Layer 5 of a small transformer language model trained on English Wikipedia (12 layers, counted from 0, width 96).
A neuron adds its activation times its output weights to the MLP's output. To switch it off is to set its activation to zero at one token and run the rest of the model.

Output weights of the MLP neurons that the questions are about. A number n stands for n times 0.0054.
n1: 18 -9 -1 12 26 3 -5 -10 40 -14 -34 26 18 -22 -27 51 -31 21 39 -55 -7 8 -42 -48 52 22 19 3 1 23 16 16 -15 24 28 22 -2 3 7 54 5 6 26 -56 -8 9 53 21 -5 -28 -52 -39 -31 29 22 -42 -16 -2 -36 9 -35 10 33 33 33 -51 -47 -4 3 14 11 26 -64 37 15 13 16 -8 61 61 -7 21 30 -15 -27 34 20 -29 40 34 5 -4 -15 13 -13 -18
n14: 1 -18 11 23 26 -1 -7 -11 33 4 5 40 32 -1 49 12 4 -8 -15 -25 -40 -10 11 -34 -26 -15 54 16 -23 53 29 -3 31 -19 35 22 28 -56 -9 47 37 16 16 4 -39 -19 -9 9 -11 -37 -40 -6 -29 -22 -11 25 -45 7 38 15 20 9 -18 -5 16 26 5 -26 -40 -6 42 24 13 13 -8 -5 3 35 27 12 27 32 -6 -10 -7 -28 41 2 -27 -38 16 -32 -43 -36 37 16
n90: -9 -41 -2 -41 47 26 -13 23 42 18 34 -63 33 -36 58 -12 -12 -15 -35 22 -20 -22 41 18 -9 -36 24 -85 21 -20 4 -50 3 18 -24 57 -36 -61 11 -9 -15 -35 49 14 41 -22 -37 -59 42 32 7 61 30 -63 11 14 -35 38 72 -54 -24 -3 -56 -27 12 -3 -10 -54 -30 30 -13 12 5 20 1 52 0 -38 4 -24 -6 -49 -2 -88 -15 29 51 -37 35 -30 -22 28 -4 55 62 6
n95: -69 46 25 -32 -13 81 -20 -66 -34 2 43 6 -16 45 -22 8 21 -11 9 -75 7 -63 11 -22 0 21 1 -64 47 5 -35 16 42 24 64 -17 25 -18 -29 22 -2 9 -11 -11 -33 33 6 -15 30 -4 -6 -7 24 -40 45 -21 -23 9 -56 -9 -17 20 21 25 31 -22 -4 11 18 -2 -17 4 -73 -67 -25 -18 22 37 3 -28 -11 42 18 7 9 -74 2 2 20 40 -9 -3 32 -53 5 -5
n102: 52 44 -9 -3 43 -19 -27 -12 33 9 0 16 2 -14 26 22 17 29 5 -3 -46 -11 48 -4 -8 35 -12 37 -24 -48 9 37 52 -28 58 -26 -40 27 -21 -31 -53 46 2 -1 27 5 50 -24 9 -3 10 -31 31 29 -25 49 -7 -34 9 -8 -3 4 46 9 -21 -19 -17 -17 -19 -38 -26 -5 13 16 -10 -9 3 68 -5 -12 73 55 46 -29 55 26 -35 29 -14 27 -61 6 -16 12 -38 -25
n137: 28 -14 1 56 -12 -15 4 35 15 32 -25 15 47 -1 -12 58 -22 -3 11 11 19 -29 10 0 -27 -10 19 19 19 -1 13 -24 -6 -17 13 6 70 40 -31 -21 -35 76 -17 13 7 13 25 -20 5 -19 14 62 10 -11 -2 23 6 -32 -66 5 -4 -33 16 40 41 -36 -16 74 23 8 -19 36 55 -44 -8 3 20 -22 -12 60 23 -37 6 25 14 -38 41 30 -52 -30 -21 -41 -40 -53 25 -18
n158: 14 -1 11 -13 -30 81 26 14 -26 26 -2 28 -18 -42 49 14 58 -19 -11 -50 -15 -41 -41 31 -11 27 -2 20 32 14 7 -28 18 -1 -24 -29 -23 3 -42 -11 -24 -10 -45 20 -62 16 -16 28 47 0 -18 20 -49 24 -2 48 -48 -18 -1 -3 4 32 -37 66 -12 4 25 -7 13 2 3 -8 -42 -13 -13 -8 81 -31 -11 -2 -6 -36 26 48 2 41 14 -9 -13 -26 6 -40 -29 -19 -13 20
n188: -26 18 17 -19 -2 -24 -40 -29 51 -17 -15 17 17 24 20 12 -21 42 18 -6 -25 33 -33 -30 37 -32 36 18 15 -2 17 36 10 -25 -14 15 -23 48 -11 -28 -11 -26 2 17 -22 -69 9 -23 -3 -18 -51 -1 -36 4 -9 -65 -65 -43 16 18 62 9 -45 14 13 -9 -47 12 -9 -35 -25 48 -29 29 -43 -6 4 -13 -18 1 58 -19 20 7 9 -12 -1 18 -29 61 3 45 16 -7 11 13
n224: 13 -25 25 -33 -1 14 15 -11 33 -20 27 -69 25 -21 -10 -9 2 -45 43 -21 26 -17 -17 40 -49 2 51 11 51 -6 -23 13 18 21 -22 8 25 27 19 66 12 7 -3 54 -16 -16 27 27 -5 17 34 -16 14 47 35 -9 20 -21 12 4 -15 -43 46 18 31 -13 -19 6 26 2 -5 7 -8 -19 -7 -20 36 -3 33 23 18 42 -7 -16 21 38 49 -7 17 36 -12 30 -46 13 65 -11
n241: -9 42 51 27 -18 -32 53 5 -41 1 -15 -5 -15 -10 5 -94 7 -8 -22 1 -2 41 -5 42 -13 -22 -6 -57 78 12 -11 -2 46 6 -34 -33 10 51 -1 -10 -40 -16 24 31 -27 -1 5 -6 39 1 -7 55 -25 15 -12 38 24 -16 -4 15 -10 -21 -83 9 43 -18 -59 8 14 -4 -27 37 -14 -79 28 -24 -44 -48 70 -44 -56 -13 -20 44 -39 -12 2 -31 58 -4 -15 21 -16 -49 56 -4
n302: -70 -30 72 57 -41 4 35 25 -49 14 8 -21 -3 -20 -27 0 -47 2 18 -56 -1 -20 -30 5 -29 20 -39 -21 14 -45 -19 6 32 -24 -31 27 -8 0 18 -21 -56 41 -10 8 -17 -26 -8 -3 -39 19 26 34 -36 33 -14 -35 -65 8 24 -1 -40 -49 5 -26 76 -5 -55 -14 44 -32 -6 4 -8 -39 -42 -25 -23 31 18 -41 26 -14 -4 -19 4 -18 -34 -40 -7 48 19 -22 42 -18 16 -23
n303: -35 30 3 -7 26 12 29 65 6 6 -22 -5 2 27 34 19 10 20 19 -65 40 -61 -49 -21 -60 -25 65 -58 16 -19 26 16 19 -56 -48 36 14 -44 -13 -6 -7 59 -34 -31 -36 15 3 -36 49 34 38 20 59 11 -4 1 -21 13 45 -38 -13 28 25 63 22 -17 -2 18 -14 -22 23 29 26 6 -79 -24 34 -10 42 -47 -15 -23 25 12 -17 -31 10 26 -33 -26 -47 -43 86 -26 84 -6
n327: 48 -2 -12 53 -25 -27 36 7 -8 21 6 -31 42 14 -83 -85 70 -22 -17 44 43 -81 14 21 9 -56 -14 -41 38 4 -7 66 -12 54 8 -4 2 -16 -4 -34 -8 -30 18 48 -14 -47 0 -38 -24 38 48 -4 -1 -61 32 61 -2 23 9 -27 36 44 -63 11 -5 10 34 -93 -3 -29 21 -16 -51 -22 -27 -1 -15 48 -21 17 -46 13 14 44 20 30 23 25 40 1 -79 -15 -54 -78 25 -4
n328: 4 -20 -4 7 22 -27 12 32 13 9 -30 -13 -4 -25 5 9 -10 22 -19 53 5 -18 -9 -2 15 -37 -6 16 28 13 -13 -7 -28 -49 43 -17 45 23 -8 1 15 -2 -12 -49 -6 48 0 16 -37 15 21 14 60 -39 0 -9 1 -50 -35 33 -4 -20 3 41 -7 17 -10 -5 29 -21 -84 -6 34 3 -42 -50 33 -22 -58 -15 -69 30 -24 46 15 21 1 11 -2 -4 7 -21 -38 -14 25 -28
n343: 25 21 -41 -28 13 7 -3 -43 -9 13 -6 32 7 -27 -28 -8 39 3 25 7 -14 -81 34 -11 -24 9 5 -17 -13 -58 -19 33 17 -6 -28 21 15 -11 32 25 19 32 -13 -3 8 8 -8 -5 21 30 2 10 42 -53 52 -24 8 21 -36 39 -19 28 20 -6 -5 -9 -6 -1 20 35 13 3 31 -92 31 -62 18 -38 51 -16 -61 11 -5 30 11 30 -51 4 34 17 46 -17 24 -28 -12 -5
n382: 20 13 -25 54 8 -19 -56 -45 36 -29 -46 -29 -63 -6 -27 16 -28 -23 -45 -19 12 -40 -5 -3 -14 -6 4 10 -26 11 6 4 6 28 16 13 63 -41 52 22 21 26 4 -24 12 -5 30 -5 -18 -9 -18 -8 -82 -14 -25 -47 16 19 44 -41 22 2 -71 -23 4 31 -18 16 -15 41 38 70 -3 1 -35 30 -82 -45 14 30 23 -6 -51 17 32 0 -3 -67 34 -12 -62 -30 -32 -24 -20 20

Each question names a token from some text and the token that comes next. It shows the activations a of the neurons there, in the order above. A number n stands for n times 0.2.

Then comes g, the gradient of the next token's log-probability with respect to the MLP's output, scaled to length 1. A neuron's effect is roughly proportional to its activation times (output weights . g). A number n stands for n times 0.0043.

"et", then "es"
a: 1 4 1 0 0 0 0 0 0 0 0 0 0 0 0 0
g: 0 -2 12 -64 -21 24 7 -32 23 -26 15 11 -23 33 -5 10 30 10 -30 25 -41 -3 0 -12 2 -55 36 -7 -14 26 23 14 -11 -20 -37 -1 -27 5 0 -13 -1 -3 53 -15 2 -27 18 26 2 -16 -31 10 -24 4 12 24 -24 5 41 19 -5 -15 -20 27 10 20 -44 7 33 -9 24 9 -3 15 4 3 -19 34 -34 -17 -9 -31 -52 -18 -9 -16 2 -37 13 17 -6 -51 -33 -45 -6 -15
Switching off which neuron hurts the next token most? n14

"P", then "N"
a: 0 0 0 0 0 0 0 0 0 4 11 0 0 0 0 28
g: 1 -1 -10 13 24 27 -14 46 0 8 26 -41 -10 -39 32 -27 -1 7 -34 -19 6 13 -23 20 7 -20 -19 -14 11 -24 60 -7 -32 3 -30 -16 -7 7 -25 -7 -20 -11 -64 28 -14 29 10 15 27 -31 9 -24 -39 -20 -10 -5 -26 -10 11 24 -9 -22 -19 21 -10 6 -17 10 73 19 -37 -22 4 -25 35 -5 13 -5 20 32 -15 -26 -15 -1 15 42 34 -17 -24 23 27 19 29 -4 14 -9
Which neuron, switched off, raises the next token's probability most? n382

" P", then "il"
a: 0 0 0 0 0 0 4 0 0 0 0 0 0 0 0 0
g: 7 -5 3 2 -10 37 37 51 17 28 -3 6 14 -28 1 30 10 2 21 31 -22 -1 -5 -1 30 37 9 8 -22 -15 -28 -25 -8 23 -11 11 8 -31 -25 21 26 14 -15 15 8 -23 6 40 -55 -1 -19 13 2 77 -27 26 31 -14 26 51 -35 10 -15 6 -7 -5 26 11 24 -2 37 8 -21 -12 12 -51 13 13 25 -23 -31 -7 -8 24 -10 47 13 17 22 -19 8 34 26 14 -19 -1
Switching off which neuron hurts the next token most? n158

"oc", then "he"
a: 0 0 0 0 0 0 0 0 0 0 0 0 0 0 0 2
g: 22 1 -3 39 22 -4 11 -10 42 -9 6 -53 -54 -14 -17 -11 -52 26 -4 -41 24 -19 -27 9 47 -4 -1 52 25 29 21 -18 -4 26 -4 18 25 1 -24 -18 -30 -3 -3 -2 18 9 -8 -9 22 0 -8 -27 21 -8 -33 19 8 17 7 9 7 27 11 36 -6 17 -20 -32 55 26 1 35 -22 -22 5 -35 -31 -23 -14 -1 38 9 -2 -25 18 0 7 -25 14 -5 -23 3 -39 -13 26 -49
Switching off which neuron hurts the next token most? n382

" was", then " a"
a: 0 0 66 0 0 0 0 0 0 0 0 0 0 0 23 0
g: 12 -14 -7 41 8 39 -35 -15 5 9 4 -38 -6 -43 59 -2 -33 37 -9 -43 48 -19 -1 -13 -28 14 28 -43 -34 38 7 41 -4 -42 1 -23 1 -20 -17 -17 6 32 -1 -14 11 -19 14 -5 11 11 -4 13 6 -4 -7 -19 -5 -29 -3 1 17 4 -19 0 -21 -10 -8 6 2 -5 -16 17 -3 -35 -26 40 22 31 -29 4 7 30 29 11 14 -3 49 27 40 -65 -15 -22 11 -7 -7 -24
Which neuron, switched off, raises the next token's probability most? n343

"ri", then "k"
a: 0 0 0 0 0 0 0 0 0 0 0 0 0 0 0 10
g: 13 -34 0 29 21 -38 -1 -2 -12 -20 -4 -9 7 -13 -45 -44 14 -3 -1 -17 48 10 -32 17 20 6 6 13 -23 14 32 33 -1 23 -26 -13 14 -15 24 16 -57 -45 -15 20 -23 42 -21 -11 -9 30 -29 15 -9 -26 -45 20 9 55 24 19 5 0 2 -16 3 18 -1 -4 37 41 -4 30 -14 -3 5 -4 4 -19 -10 17 -30 -30 -25 15 14 -22 -9 -33 42 26 31 -2 9 18 53 -4
Switching off which neuron hurts the next token most? n382

"iam", then "ond"
a: 0 0 0 0 20 0 0 0 0 0 0 0 0 0 0 0
g: -11 28 -4 53 17 -18 -7 6 -11 7 0 38 -6 -6 19 1 25 29 -7 9 -6 17 -17 3 -1 14 -22 9 16 0 37 -41 5 21 61 19 9 -27 49 -29 -22 33 26 -27 7 53 -8 -2 16 16 16 -26 10 -38 14 35 -12 -22 42 16 24 28 -8 3 3 -15 -20 30 -2 -5 -44 11 12 -14 -24 -70 -21 14 -7 12 52 16 24 16 -9 -41 -12 -6 31 -1 -25 -8 8 -24 -12 -6
Switching off which neuron hurts the next token most? n102

"st", then "ical"
a: 0 1 0 0 0 0 28 0 0 92 0 0 0 0 0 0
g: -27 -12 -32 31 25 0 -47 9 -33 -10 39 -27 -8 23 10 -35 -30 16 14 17 15 6 17 -5 -1 21 -2 16 -11 -18 -30 1 43 30 9 -36 44 10 9 31 -10 -23 -7 -3 -22 -10 -27 3 19 -33 -11 -15 13 18 -62 12 10 -64 -28 20 -31 7 62 -37 -13 -24 -25 19 -15 -21 22 -11 9 16 -32 -18 -10 -17 24 10 -8 14 -24 -21 3 -8 -21 -20 -20 -13 30 19 -24 -17 17 -18
Switching off which neuron hurts the next token most? n241

"c", then "id"
a: 2 11 0 0 0 0 0 7 1 0 0 0 0 0 0 0
g: 3 -18 24 -15 -42 7 -26 16 31 8 -27 -14 -17 26 -12 -3 9 -14 -15 34 -10 -39 13 5 21 19 -27 -23 -7 -14 -19 21 69 14 -8 31 -11 -43 24 14 29 10 -14 11 -9 45 52 8 -26 66 1 -16 -15 -31 19 4 22 -24 -38 -6 -1 -28 -25 23 -17 2 -32 38 -6 -21 20 1 -1 -9 6 -22 -39 -51 -17 17 1 0 14 -48 -16 -9 -12 11 -8 5 -19 30 9 13 -26 9
Which neuron, switched off, raises the next token's probability most? n14

"|", then " January"
a: 0 0 0 0 9 0 0 0 0 0 0 0 0 0 0 0
g: -8 12 -5 -1 -34 -26 34 -26 -5 8 -28 -14 17 -19 25 23 61 -2 17 -19 20 -20 1 42 32 -9 -31 -5 9 -13 -4 11 5 -25 2 -30 8 -10 -19 -5 15 -17 53 -7 11 74 9 1 -43 26 -13 -25 -21 26 -7 -4 -25 -23 31 1 36 -25 19 -9 -25 -23 18 -1 -7 11 30 15 -31 -3 -22 -58 36 -1 14 -4 3 -2 18 -50 15 -8 24 23 -12 -32 15 -28 -33 -3 32 -6
Switching off which neuron hurts the next token most? n102

"e", then " for"
a: 0 3 0 0 0 0 0 5 0 0 0 0 0 0 0 0
g: 4 19 8 13 15 -8 -14 7 2 12 -41 -14 -3 33 40 18 -19 22 32 -7 -18 22 29 7 16 42 20 52 85 -18 -36 -1 25 -14 -20 3 32 11 -25 -27 15 9 2 29 -1 2 -12 -44 -5 20 -8 20 14 4 -4 -21 9 -33 27 -6 -8 -13 23 -35 -20 11 36 -37 -2 -5 -2 9 6 -12 -44 9 40 3 14 12 27 -4 43 28 -1 13 24 17 -22 -23 -41 4 2 7 10 55
Switching off which neuron hurts the next token most? n188

"g", then "ate"
a: 0 0 0 0 2 0 3 0 0 0 0 0 0 0 0 0
g: -2 9 5 20 -21 -3 -26 23 -5 -12 -4 -13 -30 -14 41 32 4 -2 8 -9 -46 9 -1 5 1 12 25 -12 -24 25 -12 24 -12 39 9 52 -44 15 16 -10 30 15 -10 42 -14 -13 22 22 -87 22 42 19 -13 53 -24 -1 -7 24 30 -39 34 1 -4 -8 7 13 -13 25 4 -17 51 2 37 30 1 -17 -3 21 9 -24 -5 -5 10 -1 -4 -11 -25 -7 -1 14 -45 1 33 -6 -34 3
Which neuron, switched off, raises the next token's probability most? n158

",", then " E"
a: 0 0 0 0 0 20 0 0 0 0 0 0 0 0 0 0
g: -27 3 -8 12 -10 -3 -23 7 8 16 -22 -30 50 52 -6 -39 -22 9 -8 1 9 -36 -32 27 -18 25 18 -25 6 42 43 -4 -42 -30 32 38 1 -18 -30 25 12 22 35 -8 -3 7 -12 22 11 -11 13 -43 -29 17 8 -1 -3 23 27 20 4 -8 -39 3 21 -5 26 69 4 1 31 29 10 5 -13 12 32 -23 -14 -12 34 -6 -17 13 6 -2 -9 -28 -41 27 24 -46 -17 7 -7 -18
Switching off which neuron hurts the next token most? n137

"t", then " at"
a: 0 20 0 0 0 0 0 0 0 0 0 0 0 0 0 0
g: -11 -11 16 33 -25 31 -12 13 14 25 17 4 16 -13 -48 -22 -45 4 -28 -1 -42 19 15 -1 -26 -5 -19 42 1 48 10 0 -2 -25 -50 34 -14 25 20 44 -21 -19 1 -31 -6 -10 44 -34 -41 -32 19 -1 6 -10 -33 -8 -27 12 0 -11 20 0 -3 -19 25 -13 16 11 -7 -15 44 1 -25 0 41 -6 39 -10 -35 16 15 4 -44 38 11 18 26 -18 6 25 14 -4 -27 -38 21 5
Switching off which neuron hurts the next token most? n14

" be", then "ing"
a: 5 0 0 0 0 0 0 0 0 0 0 0 0 0 20 0
g: 18 -2 -10 1 -2 46 -10 -35 -4 -21 38 23 11 13 9 17 5 -32 23 -29 -1 14 7 -36 -20 -11 -8 -2 24 -49 37 -18 33 32 -37 30 -1 -12 19 7 -39 1 13 -6 5 13 34 -6 -18 27 -9 53 -35 35 14 11 53 -12 -4 30 26 -19 7 13 -8 12 -17 -14 -15 15 7 6 12 -5 11 -19 7 -10 45 -37 39 -31 -1 22 -5 31 -12 -54 15 11 1 -29 18 -4 -64 15
Switching off which neuron hurts the next token most? n343

"et", then "ed"
a: 9 0 0 0 0 0 0 0 0 0 0 0 1 0 0 0
g: 29 25 5 2 -19 16 6 -39 -4 -46 5 9 -21 30 12 7 -5 -22 -23 -60 -18 25 5 -23 20 12 -26 41 -2 -9 7 -3 29 27 21 6 -18 6 -23 -21 -46 -3 -3 -17 28 -23 54 35 -33 20 -47 7 2 1 21 2 19 -15 -55 56 -9 -10 -6 10 -4 2 -1 -5 20 32 34 6 3 7 -20 7 -4 18 7 19 20 -14 -43 3 -15 38 9 -39 23 37 4 -26 7 3 -50 7
Switching off which neuron hurts the next token most? n1

"oup", then "s"
a: 8 0 0 0 0 0 0 0 0 0 0 0 0 0 0 0
g: -9 6 22 21 -18 21 -5 -12 -11 13 37 22 6 -19 -1 13 -9 -8 -48 -52 19 41 -31 -64 -11 -9 -22 10 -32 -3 50 19 -5 -36 6 -22 6 -41 -18 -45 -2 1 15 -20 -4 -26 31 -18 -25 -6 -29 30 -13 0 9 -42 -15 10 -32 -17 -12 10 18 -39 4 11 -47 -1 13 -22 -35 -28 -12 -14 3 32 11 36 11 1 -14 29 -21 2 22 -3 -20 -35 12 42 18 -25 -1 -40 -9 -3
Switching off which neuron hurts the next token most? n1

"le", then " ex"
a: 0 13 0 0 9 0 0 0 0 0 0 0 0 0 0 0
g: 31 -9 -2 20 -20 31 6 17 4 -6 -6 -36 -15 2 -15 15 13 17 -24 2 -38 -18 34 -5 -24 -3 -18 -10 -1 11 30 -9 -39 -14 34 7 41 -12 -34 -16 26 25 28 -35 7 22 13 -21 23 -40 -10 11 41 -1 -18 36 -18 -29 23 -9 -3 -11 -9 17 2 -4 -28 -38 -68 33 -2 -4 -28 -13 -19 12 -42 -3 3 -13 -27 2 22 -8 27 -26 11 16 -16 -11 12 -46 -16 31 75 -3
Switching off which neuron hurts the next token most? n14

" c", then "over"
a: 0 19 0 0 0 0 7 2 0 0 0 0 0 0 0 0
g: 0 29 -19 -3 45 15 -57 -2 -17 -50 24 5 4 17 38 -39 23 37 -32 -9 -14 -17 -25 -56 -20 7 -29 -30 -4 -15 52 -15 21 23 14 -39 -9 17 3 1 -21 4 11 5 -12 -21 -26 19 20 7 -13 -6 16 -44 15 13 -23 43 24 5 -12 6 -2 37 -7 -12 39 5 27 50 7 -16 -4 21 -15 17 43 20 18 -10 48 28 -16 2 -7 12 -24 1 18 -35 15 5 -4 12 -15 7
Switching off which neuron hurts the next token most? n14

"ur", then "v"
a: 0 0 0 0 0 0 0 0 0 0 0 0 0 0 49 0
g: -13 -1 0 -17 6 -40 57 22 -65 19 11 23 14 -7 24 24 14 9 16 33 -8 22 18 -1 -2 43 0 -12 -22 12 13 -15 -19 4 35 -17 11 20 36 -25 -23 -29 61 -9 34 -6 -41 6 12 -11 8 -18 -9 -32 24 27 -23 18 -3 -10 -17 -19 -19 -8 -3 7 0 -5 9 -1 -1 -33 24 12 20 -11 -17 -22 74 41 10 2 14 -21 46 -9 -28 -3 30 3 27 15 -45 -27 8 5
Switching off which neuron hurts the next token most? n343

",", then " 202"
a: 0 0 0 0 0 0 0 0 0 0 0 6 0 31 0 0
g: -6 -41 -8 29 -58 6 3 -5 1 -8 21 1 -9 -3 -27 -40 -22 -4 -39 26 6 54 -21 0 -4 13 2 10 20 2 -30 16 -8 -18 22 38 -2 34 24 -10 21 27 -1 43 -21 17 33 34 -41 -15 13 10 40 8 53 28 24 -28 11 -6 21 20 27 -5 3 3 -10 47 -6 19 -35 -18 29 11 29 28 14 -19 -9 -38 -4 12 7 14 15 -59 -29 -6 6 15 5 12 35 23 -17 9
Switching off which neuron hurts the next token most? n328

" an", then "ot"
a: 7 0 0 11 0 0 0 0 0 0 0 0 44 0 0 0
g: -1 6 -16 11 -7 -21 0 -14 46 6 -11 11 -23 -12 -19 -5 49 -2 2 -28 -3 27 -14 6 -16 -20 8 -16 50 13 12 0 9 -13 45 14 -37 -30 52 28 14 -20 11 11 -9 2 25 -44 11 -9 1 -49 12 24 5 10 12 31 26 -8 -5 27 -25 10 13 -46 -8 -8 32 8 33 2 -15 13 -1 58 8 19 -19 26 9 -19 -12 -14 23 31 -25 -47 28 18 48 -9 -48 -22 39 -12
Switching off which neuron hurts the next token most? n327